Layer 5 of a small transformer language model trained on English Wikipedia (9 layers, counted from 0, width 96). Numbers have three digits each and are written without spaces.
In attention head 0, each number of a token's query or key is one row of weights dot the token's vector x plus its bias. A token spreads its attention over itself and the tokens before it by the softmax of 0.177 times query dot key.
The model reads these tokens: "year" " deal" " with" " Major" " League" " So" "cc" "er" " side" " Houston" " Dyn" "amo" "." " On" " 6" " July" " 2016" "," " he" " mut" "ually" " term" "ina" "ted" " his" " contract" " with" " Dyn" "amo" " after" " all" "eg"

Query weights of the head. A number n stands for (n - 500) times 0.0018.
q0 (bias 0.056): 841579427252321491274353561664497554511460467327494454445465394371588557509595646460506451428351442649436458351494461341472699509557651523445734548712352279571452582378459616412224517441326731550502749139612602293550390651441484689511478409630515565467608544490697601387594590538551527410
q1 (bias -0.110): 372331604536755448495584733537452392388435563496391606517522462464631550695643250530380628500415486860496564571438577512576485535437296558428315465560421501437634571418408579687591374647450597572591296687411571604267342353327568489438506415520358363407753426754264548422526501577571468565
q2 (bias -0.162): 525661514462505576317366514489430900547628380506342338777549547292456469748489681613462454306651370453419629334817604531551680452601381478593583335416526373413297680643039452338344603338559263185435603367639639127745485508732439675658464417763585646590352538659430593400837465413536448340
q3 (bias -0.110): 473633449388399565535259717364546729578645387711321072388438521576783539559317589448643458254498432454524594549578550429594467593543516479325406566515593472654571488356487316508292388209696462334506686119443602276292518596670414558583433547537478653374577555785473713413609748332543520321
q4 (bias -0.019): 553359551481571438707569511490411500574487445537839392662642384478432524606403497427472479358482503521634428553242789448529450560568371470546201561477345760373543337447451592838342419509509341472411314654387448799355648627522325612677370467753599446515338491535442368492382439556616463510
q5 (bias -0.044): 503572322533449384308507672326683531438660221659605438811307535388653577551335564552441684545213631555413460457436571550524192611340460519587649464518524448660444478594490612409453553519638468375551724442472546292636271527640379571508517687534485603497466528523420447427637504487594562264
q6 (bias 0.022): 599295595414391297334405399484664388262755344656275431740546643418458490394438581590680550371591551347625575410720532322370529591670340388514462515300584570475556448553643365447690457766621566310525654379526607528649493503404525421485581534536369871425479533466582322547536412674492581548
q7 (bias -0.088): 525340537451275668577619543401476332476384476406450451560637534550533556345468425582584587634350412655405743587598301469639607298648417645541354512492533597618517505598404468539380268498381523422316518658486408423742506451377360596450546560315579834429584490497551675496467486441445676514
q8 (bias 0.027): 481601418790588484621516394363455381340381476527520412518472534412472496457476368365525598504419476712439556220532449562545516614443588555343450451293613692638555460368530549494446534605519468616386624466585467514519469429672386743727587572570394464547425349622716736354631281554238497681
q9 (bias 0.096): 623469671211637391541549511306572508474290558375445557654376530320636532525299462654448645463193769261496795334444521489279578319409595587603358651460730537553375678518596705676575701411494525531543544338696480471263602771779530418656480306372566658379414399521596319406533212535559421449
q10 (bias 0.045): 513470439371539498550584618578533482596547427658659477393487672619454765693322552685389508577519550445628224587411530733472503642420405556515464369270694539474490513405449562421458550596499464440385597442367477678355478657424552589797587485623569438606565209279069578625341359473523367504
q11 (bias 0.015): 535530646479676385459429559586631543332496595476603489487573508676318589487420526488528494466419217597538521589527505653398465570510510395431261340598417593410476704529338170660695553672705537371393401443388468620699426454547526499427234603458654405370649633356529439569431420543466352561
q12 (bias -0.092): 463698612396391431688621652671433477630506525480490620523497751563571473723664384451498664518464472481641312401429374441609462454618431668379568415426540445475392516479398438643429527342679489609264368332560702598762471611554343665331565512438544541552392647457313438414446517249447537371
q13 (bias -0.043): 432441506497359401603356541495680507435582385498386446634278493431547380866540705579534394797578494579597604046683379367437371647464546616398477611422350427384585448850318417317438466539450364393432634372622471293706266562586467412475531705577784693310499534375702649583628503357600377268
q14 (bias -0.040): 334589410717592533448428427555479510474361528298441498446270312726518450508659567524542649626615529470532514524249552578399368542661554494576228575385656644567434613470787744542459577508446478677383402635403402573666627609549653177296476458718426523411472410467314511491466386637343579652
q15 (bias 0.035): 508582435456431677439355482397676610459622537738237435622259484286509310582383419658379659529377503393541316351559387389295596499488615393688641554563648456516103529683529595098376972820456431568328690285663648450564377352608292574401381593494440554793492638600726556415872361402689604458
q16 (bias 0.051): 526458338641691609606577317500398327495571578517606537372510545444232608598616420482621578488395378588425476508487597600573401286380497698404766651525448468528476575344577272489725494547309641628494301415419436602609569262452564491458360401520524577592401546661561536530216558704293550515
q17 (bias -0.049): 515594505584400302419432553722453460353416364518467508298577549455416504560745425413489582605448493586676639691548627649550412469548365539294489560429589450627635248263492592566520408601462439700411417487442557651347388460642821511284428446293428580502522367467587382698521672606708387381
q18 (bias 0.018): 594513431618440436515583594533408307466491680507510510406352673487482609414748511403450195616499432602410568574392529529318433527504461370532517611711637446522819368634591445631474393489495444602572347499206569706676653652463573640729541200414645526441502657610321484480366391522455423561
q19 (bias 0.030): 602460370426433516483550534527646587596550416472439464587386482572550486527492616584265564466548347567518658693511443545424634351526467607711482604560355593595410528807344552550683509381339341477440444167615454604489669520298532477460570628574395549257326521523534559490563440197534544449
q20 (bias 0.020): 511529486878290426562507495549510520264619625446399458526697776484578593547505414554658466585542470637588489426385671359519568671135445482779540425577520548459603496581533537514582553360372498386484458383620480593388248730713542310254455393378397407487528441478462340342203545469485514492
q21 (bias -0.011): 524417594404445370464353664477441530394565380593319349427603499751521514445425551492414615420479520655617696452331380429527461374522497614646331458346460420347505475373729544653381493581389638426299520473368527525518496404523630405446617541415538493669467816637550415474566472525494639789
q22 (bias -0.012): 439545569400465430377506475696489536403659495501376368663581594189474484558630567212499496319518546442600513650453217539418507436500283340602742733271616439442223579462466481629368765418366510362528726577684529329662606587424528416555270629415518623520344590663595706669457469585327438484
q23 (bias 0.080): 620452661465496442554728628513696236538360523364484526316412495308490767582593560496523296227743665487519401604480602594431396508447462340611383514492528420689745575496507400706353411432223310682399558476671549323346640463370490574290166546496604457673376651482572444476473657526519641577
q24 (bias -0.080): 391615411342349645419336549436397732294668244433259400640509625494687451513381305409731683385333644452439484296448283348597506454592418664470586449751725324399352516691378454419354423436530339385626678397698528403731311500797368712571441405636353643794550443721482722347875567297811409452
q25 (bias -0.039): 536308558681640359600465509536479640514401293516298580523710492429508357534509514465525567570497443665388532544602379585577377414402676432581430218456462578416497469588657470535497497340290420387472486487561476568607475475637560452541349489566425520385830738404288459531333752442548500424
q26 (bias 0.046): 593412586500548682724700488602400711492498651525843210295464311505352546361663302264306649463524606563339522672521644680483471402507431361438421398290330696658572526421660344709469327236686705709479567499321516534419545323439734429543546375468458487559575330526428455567290560525798407418
q27 (bias -0.022): 584398604538565305681385549438320493635458472515308520519357418607607698422445443415405759529645400374544395541561487543370385442652516569554254599612547431550452486484745391556509532604409387566419532609426392463369393473759642561592769477603466405447490526546631309669156576520464529426
q28 (bias 0.089): 438620184479402612673515416516470495411476305437545658580358487420541407464499820649556360539728673473573419355650433680553625365487682441488527274551531669421645360607371673333597512464512780259423751253666447387361342569401599323711385666309866364485241600551437322553701621480493380390
q29 (bias 0.134): 538526496498473470609718457636639195466538504401892552314481547670472473432346321400676540686597428345502539555379813449561467374468424390510641309494390538552556486348620462757684635661464714640592479751479560536393601244575456319570525391519215461412668484351413456515331398471390475464
q30 (bias 0.066): 581481693309433456542351434573442527580604707634434590375350758467476610452491477340373483205509368494562228609390407317828481494674284399444489508591412612569497779449430492667612601354200521438576377526482376521426645478415758541563667580620430307441432442460510513468546383554676559427
q31 (bias -0.112): 595315361435605477230792609400214700577536470677622370364506669527561580661695550420571456374439353298465651326368409583702613731252341564329363484414534511507361574402400485668256490503424413552764405482485618501831483362722596694629514717545595621657445625609621471319551421299571542189

Key weights of the head. A number n stands for (n - 500) times 0.0016.
k0 (bias -0.139): 263427538727490462457653490133399562414382561770463464564479540206529315248421606483390423457310762601425627606624479602383472487403453565409470534468671749606631473559523433734501350523371337568407449599331411596560334429463764586530509414262488694488578396607636615588600512487591760503
k1 (bias -0.072): 610641626481581344395511477605816430244586287482672330343571651565359278512258584434595526755395449384947398573441562512299658452620439635765442384381464535391360457443659504530513407549718455541384526383637492528412568789764392381390439260506501348637577328472518311520309620194554478557
k2 (bias -0.143): 549373563500484321474630510328629757642399534742784695543379625378567564416671559541610584288394297362380637414453479177847604756413723575419310427321760481735463127508454409682361224376643697487566295545375291455515459336431519448442405784611422695515797541384694385392549513426490547413
k3 (bias -0.128): 642404365471359387309782490496354578579526765710642715717465344230387650351618482305575791108314490512232766347361269399339581328408558325746547505522558226810625337641561373746690559685382354492393361439379284499619520672568616479669407662735862351540559482364529447250443448552337673456
k4 (bias 0.012): 486604432385316507446505487517693652590573388494582588326469470533626518439402654588567675517621311472651540349614512663327430299332631563674398473697283295689344385569259448365460658685580364750584391290692410429642304567422731448354314381523408494535475657450519446703784540435637417437
k5 (bias -0.124): 022446475696719213568598720639211602536611710524408668330575509426218515544688495564554469326713379585318481561467357358492667578487679471671344405591513421565373552707623570564453496357508550324616274323446273590543561392566362430435514540434479506304745555575533477427350668451441616683
k6 (bias -0.150): 556549329266711571486548547479448377375097448613570521465580457716661644637451505494261572585499622573462368599368451559465594654440356665541614579359437292563496474510367732669287563348371642303512460539347544345443484555601493542414438685440618614326426706487385664440552383367651577321
k7 (bias -0.137): 460444284519590231504548474492665424339570217648705637294539313754474602378382615395413231471411616613530667216593686603473489521421313489357644442378406303600703486414643561399518277431489643622440567529529434639459579438630667418593867416634529292582499294408594598605767434628602585554
k8 (bias -0.054): 531342368372445327209469455498536455644427501546340407680413621512450554564717537218350484570602331216649474614381648512518447521507520371531639463798617358606415601744591501539566543370400618609719521642489433438563631515541474328511489226317371469358673528626330319673504451600749617407
k9 (bias -0.005): 385591687615287387535629664659679776595537497351305290534384420770687491447487551328296642468453412573587442665316214399415422778515222351538388684646413585578657495633549443578398244505425591524634525457389322553562395612387330607610407519461355511277714384532458505250415659623860535618
k10 (bias 0.137): 450416672714290641688468404835520680564676554330417599309439412385262331239657404617518340515763424536736573274495406591705468515378470536365538359752159565604540590594095633425651678335562293451605290596638459426511528413613348385255446490480599492598427725413638431474362504657587554396
k11 (bias 0.018): 591452575203541482528458538645561420314397462827426477211522487613572407385319336597537352606636583293365252477475497524600472337416520633732599460661550661526413375391447612615511457575418580566488615458485415377179578258559577436461627622547459520597359668588601480677535519560577457663
k12 (bias -0.096): 434582637641513408415389348670552529387593283410446618334323213395485465588455533582568552603412703511221425296570725659856608428550520636582165553674443588514539484597436464526465633473568427414482585407622393512501551344752477549499478501564439522384530193323571551480730712486637484456
k13 (bias -0.094): 275650564514422302544494398389320543403596772457303581430647610420525671350412410665368862219542437322239485452372577416634670448639399663521308285715450564680392580327639659610640480355741580319398619492524338637469672399569250614648619541519538554379768464550428172358647365383605449477
k14 (bias -0.093): 764480542321493424464645602530608485511400481280560376219742416538651516564422444415357395801194556659442379566441522549367440411372412358618374501562258570358528514439438460534692743453522646628597718385421454509409526626181399515557582540352274685652551451785711333688470569569739360429
k15 (bias -0.069): 535536557503514424288316534380090546554407641334236495642303445504391411441576693602565508305553647309305484640503473481631880698561464475397397559467695749515540511630748616615582483116558505259560546404336316295514503544372678692503217631414655599297586542796662500560353677621596286463
k16 (bias 0.116): 551537560289386266573488629564591295620382415329552691528518571482669343719641480210569352585561648434533305469439512535422505538762548575629412521615471621315606491503517340539576585540528380367529424616432522563275478556646661507552508626576327307476244514423404366421804448475684495552
k17 (bias 0.035): 570460524272579431715480433435507408329370669357509467501688458575716409556260442514644640621665541457332507531620613576441351580704466402476479176421353526551859378249284357661401494552604295465409556613675555569668364596582286773592443472459410332446591529593521506540286422442604651589
k18 (bias 0.094): 385629598551751486514419456488599327351463502472654628396740391383628536293503384387353608527459615493709490675523182630415580358487652508511694459340166463582304541363559337403620547528421548557385755692562366600492577600608720315411454494459419314697310442418632459407475587603449555599
k19 (bias -0.019): 400599512588259375404697531392338633515541691592357525511526530796493578429515457514451498561417771475344478321523460309516605519381409537706407372296501607444559506476481377369407501345592631590647692488541549566585278352350544417171395674535468405665607650483446458613543547802307649569
k20 (bias -0.004): 494583424682577685556459541592499438761409225464469279551646378491620370360449320531594383576416351431460434510489577722405452500679574359473400334593395618536413491352373586675407587432590554624765577347390743563588682499599428511149438585637314472453275484584595363586513264490509660394
k21 (bias -0.014): 394561300331324610442476472468499419516250653464713466634575356653542402275404283491408517498461515506348411609634635587290517590430424357447787537376563425772535651564567630331714713451591589485460450429305565420484651548550684293609650490686454595380541244502466565594403817565381414360
k22 (bias -0.009): 402704559362522510368328471392407606492553496451603579510469714465511490503561261596572468525496568256543466406374174364409413588566496667421618458577588480608576567577529336351448410628573416471588341364243464529584308364617367529663795537628629656624602497325391655302393574467736513421
k23 (bias 0.125): 566523601367291870351404405622262396470663444611552447638625447470638248125580653571445705563269451537451514513436440501690582438623605637689619210404487444259555509409352475414513495567558506471507151497388515549645428628632842603598551451527403495287520597565539669424560458550296545452
k24 (bias -0.119): 260447558456623053536419681403588755828635454553621655571278393454357386612599428458535516242345490485361720504530599546566531510373449550400448442369846646730286403519556225691373487443617622365353329259514326431747757482722639719696615426290538590647777286338355700384221616544562473431
k25 (bias -0.137): 626534534321697565384610661379535383259548618570717618190332420565445467471465465499535503516461453467420536415356548516413608679274585544555442586749434545559534366171425397458494578745745788543707614454277286681346428488673548481617552322433372379586402434636473337600565370275467741672
k26 (bias 0.050): 522365420623455511545657516466734306222496379479581578490600548644711430634398682349662513456448402540914662391508445502398256373572346551883464373570510289517440491316253255484547788839481289657629425554592426607292449699544483219597520316515494458464376339516682253633364536737275535555
k27 (bias -0.046): 493494326298370674595552600503529511226516710468436432485577524577618248501611645443578560697380580644423401302385477531605506534458549327499647462600308571685360509376563575498475659475721582645723567424520498641731493581368329400639388357409414499392356340663403761559669643321465343373
k28 (bias 0.062): 519336781745307490410319412440386523666676769519281272502461451317487593598666519866403381185223348375396300509570517177654610556632545476495531598461339520586440569548491552495426557757449348313443374658575834226633376564442405585356434766630630591514458647538562462507455326411598626700
k29 (bias 0.124): 616416630444432469759655572530541215500557557595143602447446604669533382484365689436552555727581403579609262489408709725427272531648376576453710583608465428389491635315255522318523590339488431741514448344498560710356323576583291486409213554353518470374312513353626454720634481589546551575
k30 (bias -0.024): 595493372448380545498642421617525757526722312631509548564655496315482472603517676588569420799468648411830473512548488376281492259441422705430435663397362490499482199344283315464546411681611557589715485532480465234353506569427624383386477582419558765386441422350480532520448614704295614332
k31 (bias -0.079): 218459370728445543429452578341494535645817569686826754474558593243297452506645384351344222287409312687737557600503389443479679382695599498526584340497622245791318266700358108709614388321509455750663738610368072353545707343566481490696568363605345402511671403351369705424276394586610633567

The vector x that enters this layer's attention at each token. A number n stands for (n - 500) times 0.0091.
0 "year": 219564446524506398456446561365515672580669647612703789529339513344419625474619520491456451157354546434458678448427279375489724554317644431570522512492706337663447319600765428588498462485497697330549408480444067464485660462481488517573568573477588501587692577299367552415389554561486490500
1 " deal": 368467509537480375471480591313508615579582591561789732452425410328339653505661554396441408133244487429371674488509300345460702452408567396658453500551657444843445327744764426651517326548579633435459459408467122483542550449458583514601577584449584516605697482354404590420451506497497562498
2 " with": 300529477563408370539458545343442719604592608661782783468407403379406702439545550499433380127294530469427669424440310347510748498342552465590541522498635407768392343684722366600466357590514638456547460509422157435485649468504598489559710604499590457591663475331423528364408533472481500486
3 " Major": 349553441576566370485542538394510741623487607621750812384398456339387606375596475523518437149317554471453701519388407347518735464373449530601393490443655422832407241702676329624409307517582610465459499385464178458560601476502588416543680503562598499572688472320460551412376480540475494633
4 " League": 296613445535525413477534559355548615548527566554817644432353399377335660477639465541511396191321453460527702504382315288564688452394559564660389428471682455832440284709647382666474281557535677485398504406383078449513591500504652458590584598539617482581645438357433575432439434539587495591
5 " So": 319636456516476339483532538403548652622534552599707694500325380360362692464599421453486403054341431517517709514511471272512744451436481572657358408497657466791471212603581352723539427605589588535423459426451155416502580476487626445475686564496609411557776412367393624425441491485527549543
6 "cc": 341564463537503359371513552470509723567533635678687721429327396380348569487586453381523529154314497539558710472589406300518686445435487549676390397469716415857511283694635339721550256569495546441473490466444130418502587400486552422494562522641596486577734473370430537395438473372563625541
7 "er": 379567452516476415431507483397493676559541617701738829446321476401373665440624551533455383145353442472442721455432397288538671447425560535653367395429651385842419299705596267689405325520489570538519489456435159415535614511506619390599660562466535514638717427412483528414466486427576541576
8 " side": 386510496547438331392547574379542631560518618604804779468337443387339663438589590489433349096357441512466729481440327335630630449402620476661402482465640399853430301706598314610431408581502687509426507387452118421510545504503609463573681591546543471594632431402446540414440480438583572601
9 " Houston": 327531406537448459476452474505560771531538590601784699452379413410335656354605446450522432141390421502513776422491415345494706438325495506664419410416651391819442275717620365700410354553575627537449434331473118448521637507492621480602563597492576507623678410306521567405493500528483604556
10 " Dyn": 440582371549479333462608625365621685512563591592760746460316379349348687437619431472507404157302362489583684406487430332518756468457518463642400372480595390847452341619566386700498268579606608496346377443490123485523669436531617440584550559502554511552703455391462612431530552468502521512
11 "amo": 391574445553484363445496515366530700572482548608798849413360438403417568473671518499477445173285415479576719457506477284449696390343515502557344415397613430889451391676530333747513334509519563554398441464384082383502657475532556441592603577566556428592710466421589566424495551440514594568
12 ".": 313532452544469474456533553364539787549623577659811768463415483383377700430468490482449389074418497529486571462431331363519729530343576509591515471464742336785421386602605344697481327570473626474567468483449173354421565502460655439600577564583601454635633441248360496338417549526476578543
13 " On": 359546500592474326413498510384633645577508586719770700473377392366401622411593511415479433106359494435527644574365396352493688457428472431545539527429698437841396278627560340681531404602596596557502452560446089399479597506494671469489747607438562359551743457328379593384428567482522521508
14 " 6": 331498470522522318484471475443542653544493613661795798417384467397390643397596547462476465083327567510571633387440379289491694427388450489549442485427679428875515305633603239757488439586529616478577484422427176445474568459520627341597653580546605469482646446418385599411418499572493682491
15 " July": 334483396531527370472541483429593668532658585673770691392427433321440717423615538333467499073368490503530608571434378335587631416480463428600495468412638361886507341584633349690561346571544671478512494328441025366528558456490663459609636516484559477495642486386407468417406534551612613544
16 " 2016": 314534429436498415424509548454522752587609606641746747400452409376504743440618505386522430116381484449499598413446392345565667379435461373635493445375641333862477374655633258683483332618586684502549514406366148398538567491443671409628587500553593473464617451296513560453393534559522595572
17 ",": 264488448488437370480558548423487770528635557682814725495482409411414738426527564425464381042370546492497619533433350327498709411387526546580556523437616341848471331582560267664522323556598623531587473426418197366442624452485664424640641530491544484571597491348422525349442571497497602505
18 " he": 347577469568496335352548594371558742533571583594789728499459512371438657377645485433484384181381498505488663463525354345512695364363549559608523457486643365841503267566629383715484353656591572571476463470372090376478601475476564400596743534470605413545640424283420588379416493464440590532
19 " mut": 427519420623434427377586585387595652552564487663829801438470455280399652425612473368500459233364507552579696447490387287505607424408526490628438510523651381879383295575695379646479241582679539404500484400470181480547628468479664484500566491464527475507692442332406653338403471442417623591
20 "ually": 345616442591458419385507526330559697584616500674898795487386424442325726422616493390474402165353501561480745435545302354464649433339495470547488418438619389762434323563610285635520348590569689478554454520423183518522600485448649425555654481392587471544665493368433545389426487482516606593
21 " term": 396469378613551390383570564320544659577583555569786750448437356394351675453603536389482294189257485517535691433502256335514614427424570469668503454455682356907428301582631337654547318575622645448479461471473204549530572467506614456606617467550582464582660517296451541469392492430528580600
22 "ina": 402581445610532423376560473337507693520572506609806757438468356373393712518676456367537354172314426504483798510479364348405592417344488469569399485491614360853429333597657330615569335582577614506533555522382060466569619526505565459560518554532547401618677478347469504411460512455484670624
23 "ted": 395464451553475445365514494374536708514526562689865808423436414405325660425595560418480369151282492477459749444416345353441676493430534486589485483501612364742407344697608216610478386644492695469547566532405181545527638492521685407549660488487567517583604496261505462394435547490486581528
24 " his": 322564387574481352471568510393594688528568577680848789460458417417411648404638529421523372219378524540474694479399383338455704398390572515589501473516646370773423325641659328703459387638564591481446558486360128444489673515511564425584702522500607394494585489219469564373317481455463568477
25 " contract": 400476405543505463450536624341531622588570595585833779415479456396359611450640585397416349232333460432555606514479340352453598373428541427726484473545675355942446260685653323712467234556616618482409523366463155526578540486506621446593624485512518493550610449350456560420387488475494596553
26 " with": 323514431582410375547518584362521676562602554677864802451484399409435683431535550431433327183296488496517644419445338348475672415344534474618545490518620352814393313685625311635453332624499632545540493548414137490482649519524613452571735537506574436544637446368446523370411514446453564496
27 " Dyn": 428576330572533325457628600372610679474622562578803782453395364392409669466618408408488387214291440510628616430440403340467699455435492471668462430483565411854463316597529357688538240610611658536411362488451106525518661423542653410581590533474531471577694435389392610424509528484454507516
28 "amo": 384571416561501356458531516379556679544506499622829876409413453412456559506673505450475446241271441502613715477491466315405638366348493513573365449382582413905455379647506292732555311516513568584444443514363066407488655470547579421599634518556538386591690446410554573414477547462494583570
29 " after": 321503424585429396493606588365591633573628512692901774487388420491442726447549567406446365138366507442551605481460339338537677421345567485597503415452601326855440319617572320617469414593508644536497446534432091485444555483501665445536735471508571442478642487368389554392395570468514537558
30 " all": 364535388564461265456663547463543705628514562654789781462512466343409621425510543445455354138293569516529690428444358329519601470388481495678514378472632370803420284639651243674509336621541589574518506577444176558505621471475617370556673469513541451515626508385413538454318487485425627552
31 "eg": 464536335612538371402551566412556715477535539633806830406474464402339578532584524436490369252336461480541635426362388309413577415394509478611478430456601353889444292640611293690564235581515541554566410505370119523564691491544653402548628512542577460576713451432365559444440530433504621584

Token 11 "amo".
To which token does it give the most attention? 9 " Houston"

Token 15 " July".
To which token does it give the most attention? 14 " 6"

Token 9 " Houston".
To which token does it give the most attention? 8 " side"

Token 17 ",".
Which token does it look at most, and with what share of its attention? 17 ",", with about 70%

Token 20 "ually".
Which two tokens does it look at most, in order? 20 "ually", 17 ","

Token 31 "eg".
To which token does it give the most attention? 30 " all"

Token 5 " So".
Which two tokens does it look at most, in order? 5 " So", 4 " League"

Token 18 " he".
To which token does it give the most attention? 17 ","

Token 25 " contract".
Which token does it look at most, and with what share of its attention? 23 "ted", with about 60%

Token 13 " On".
To which token does it give the most attention? 12 "."

Token 29 " after".
To which token does it give the most attention? 29 " after"

Token 12 ".".
To which token does it give the most attention? 12 "."

Token 30 " all".
Which token does it look at most, and with what share of its attention? 29 " after", with about 70%

Token 24 " his".
To which token does it give the most attention? 23 "ted"

Token 16 " 2016".
To which token does it give the most attention? 14 " 6"

Token 27 " Dyn".
To which token does it give the most attention? 26 " with"

Token 26 " with".
Which token does it look at most, and with what share of its attention? 26 " with", with about 70%

Token 22 "ina".
Which two tokens does it look at most, in order? 20 "ually", 21 " term"

Token 21 " term".
To which token does it give the most attention? 20 "ually"

Token 23 "ted".
To which token does it give the most attention? 17 ","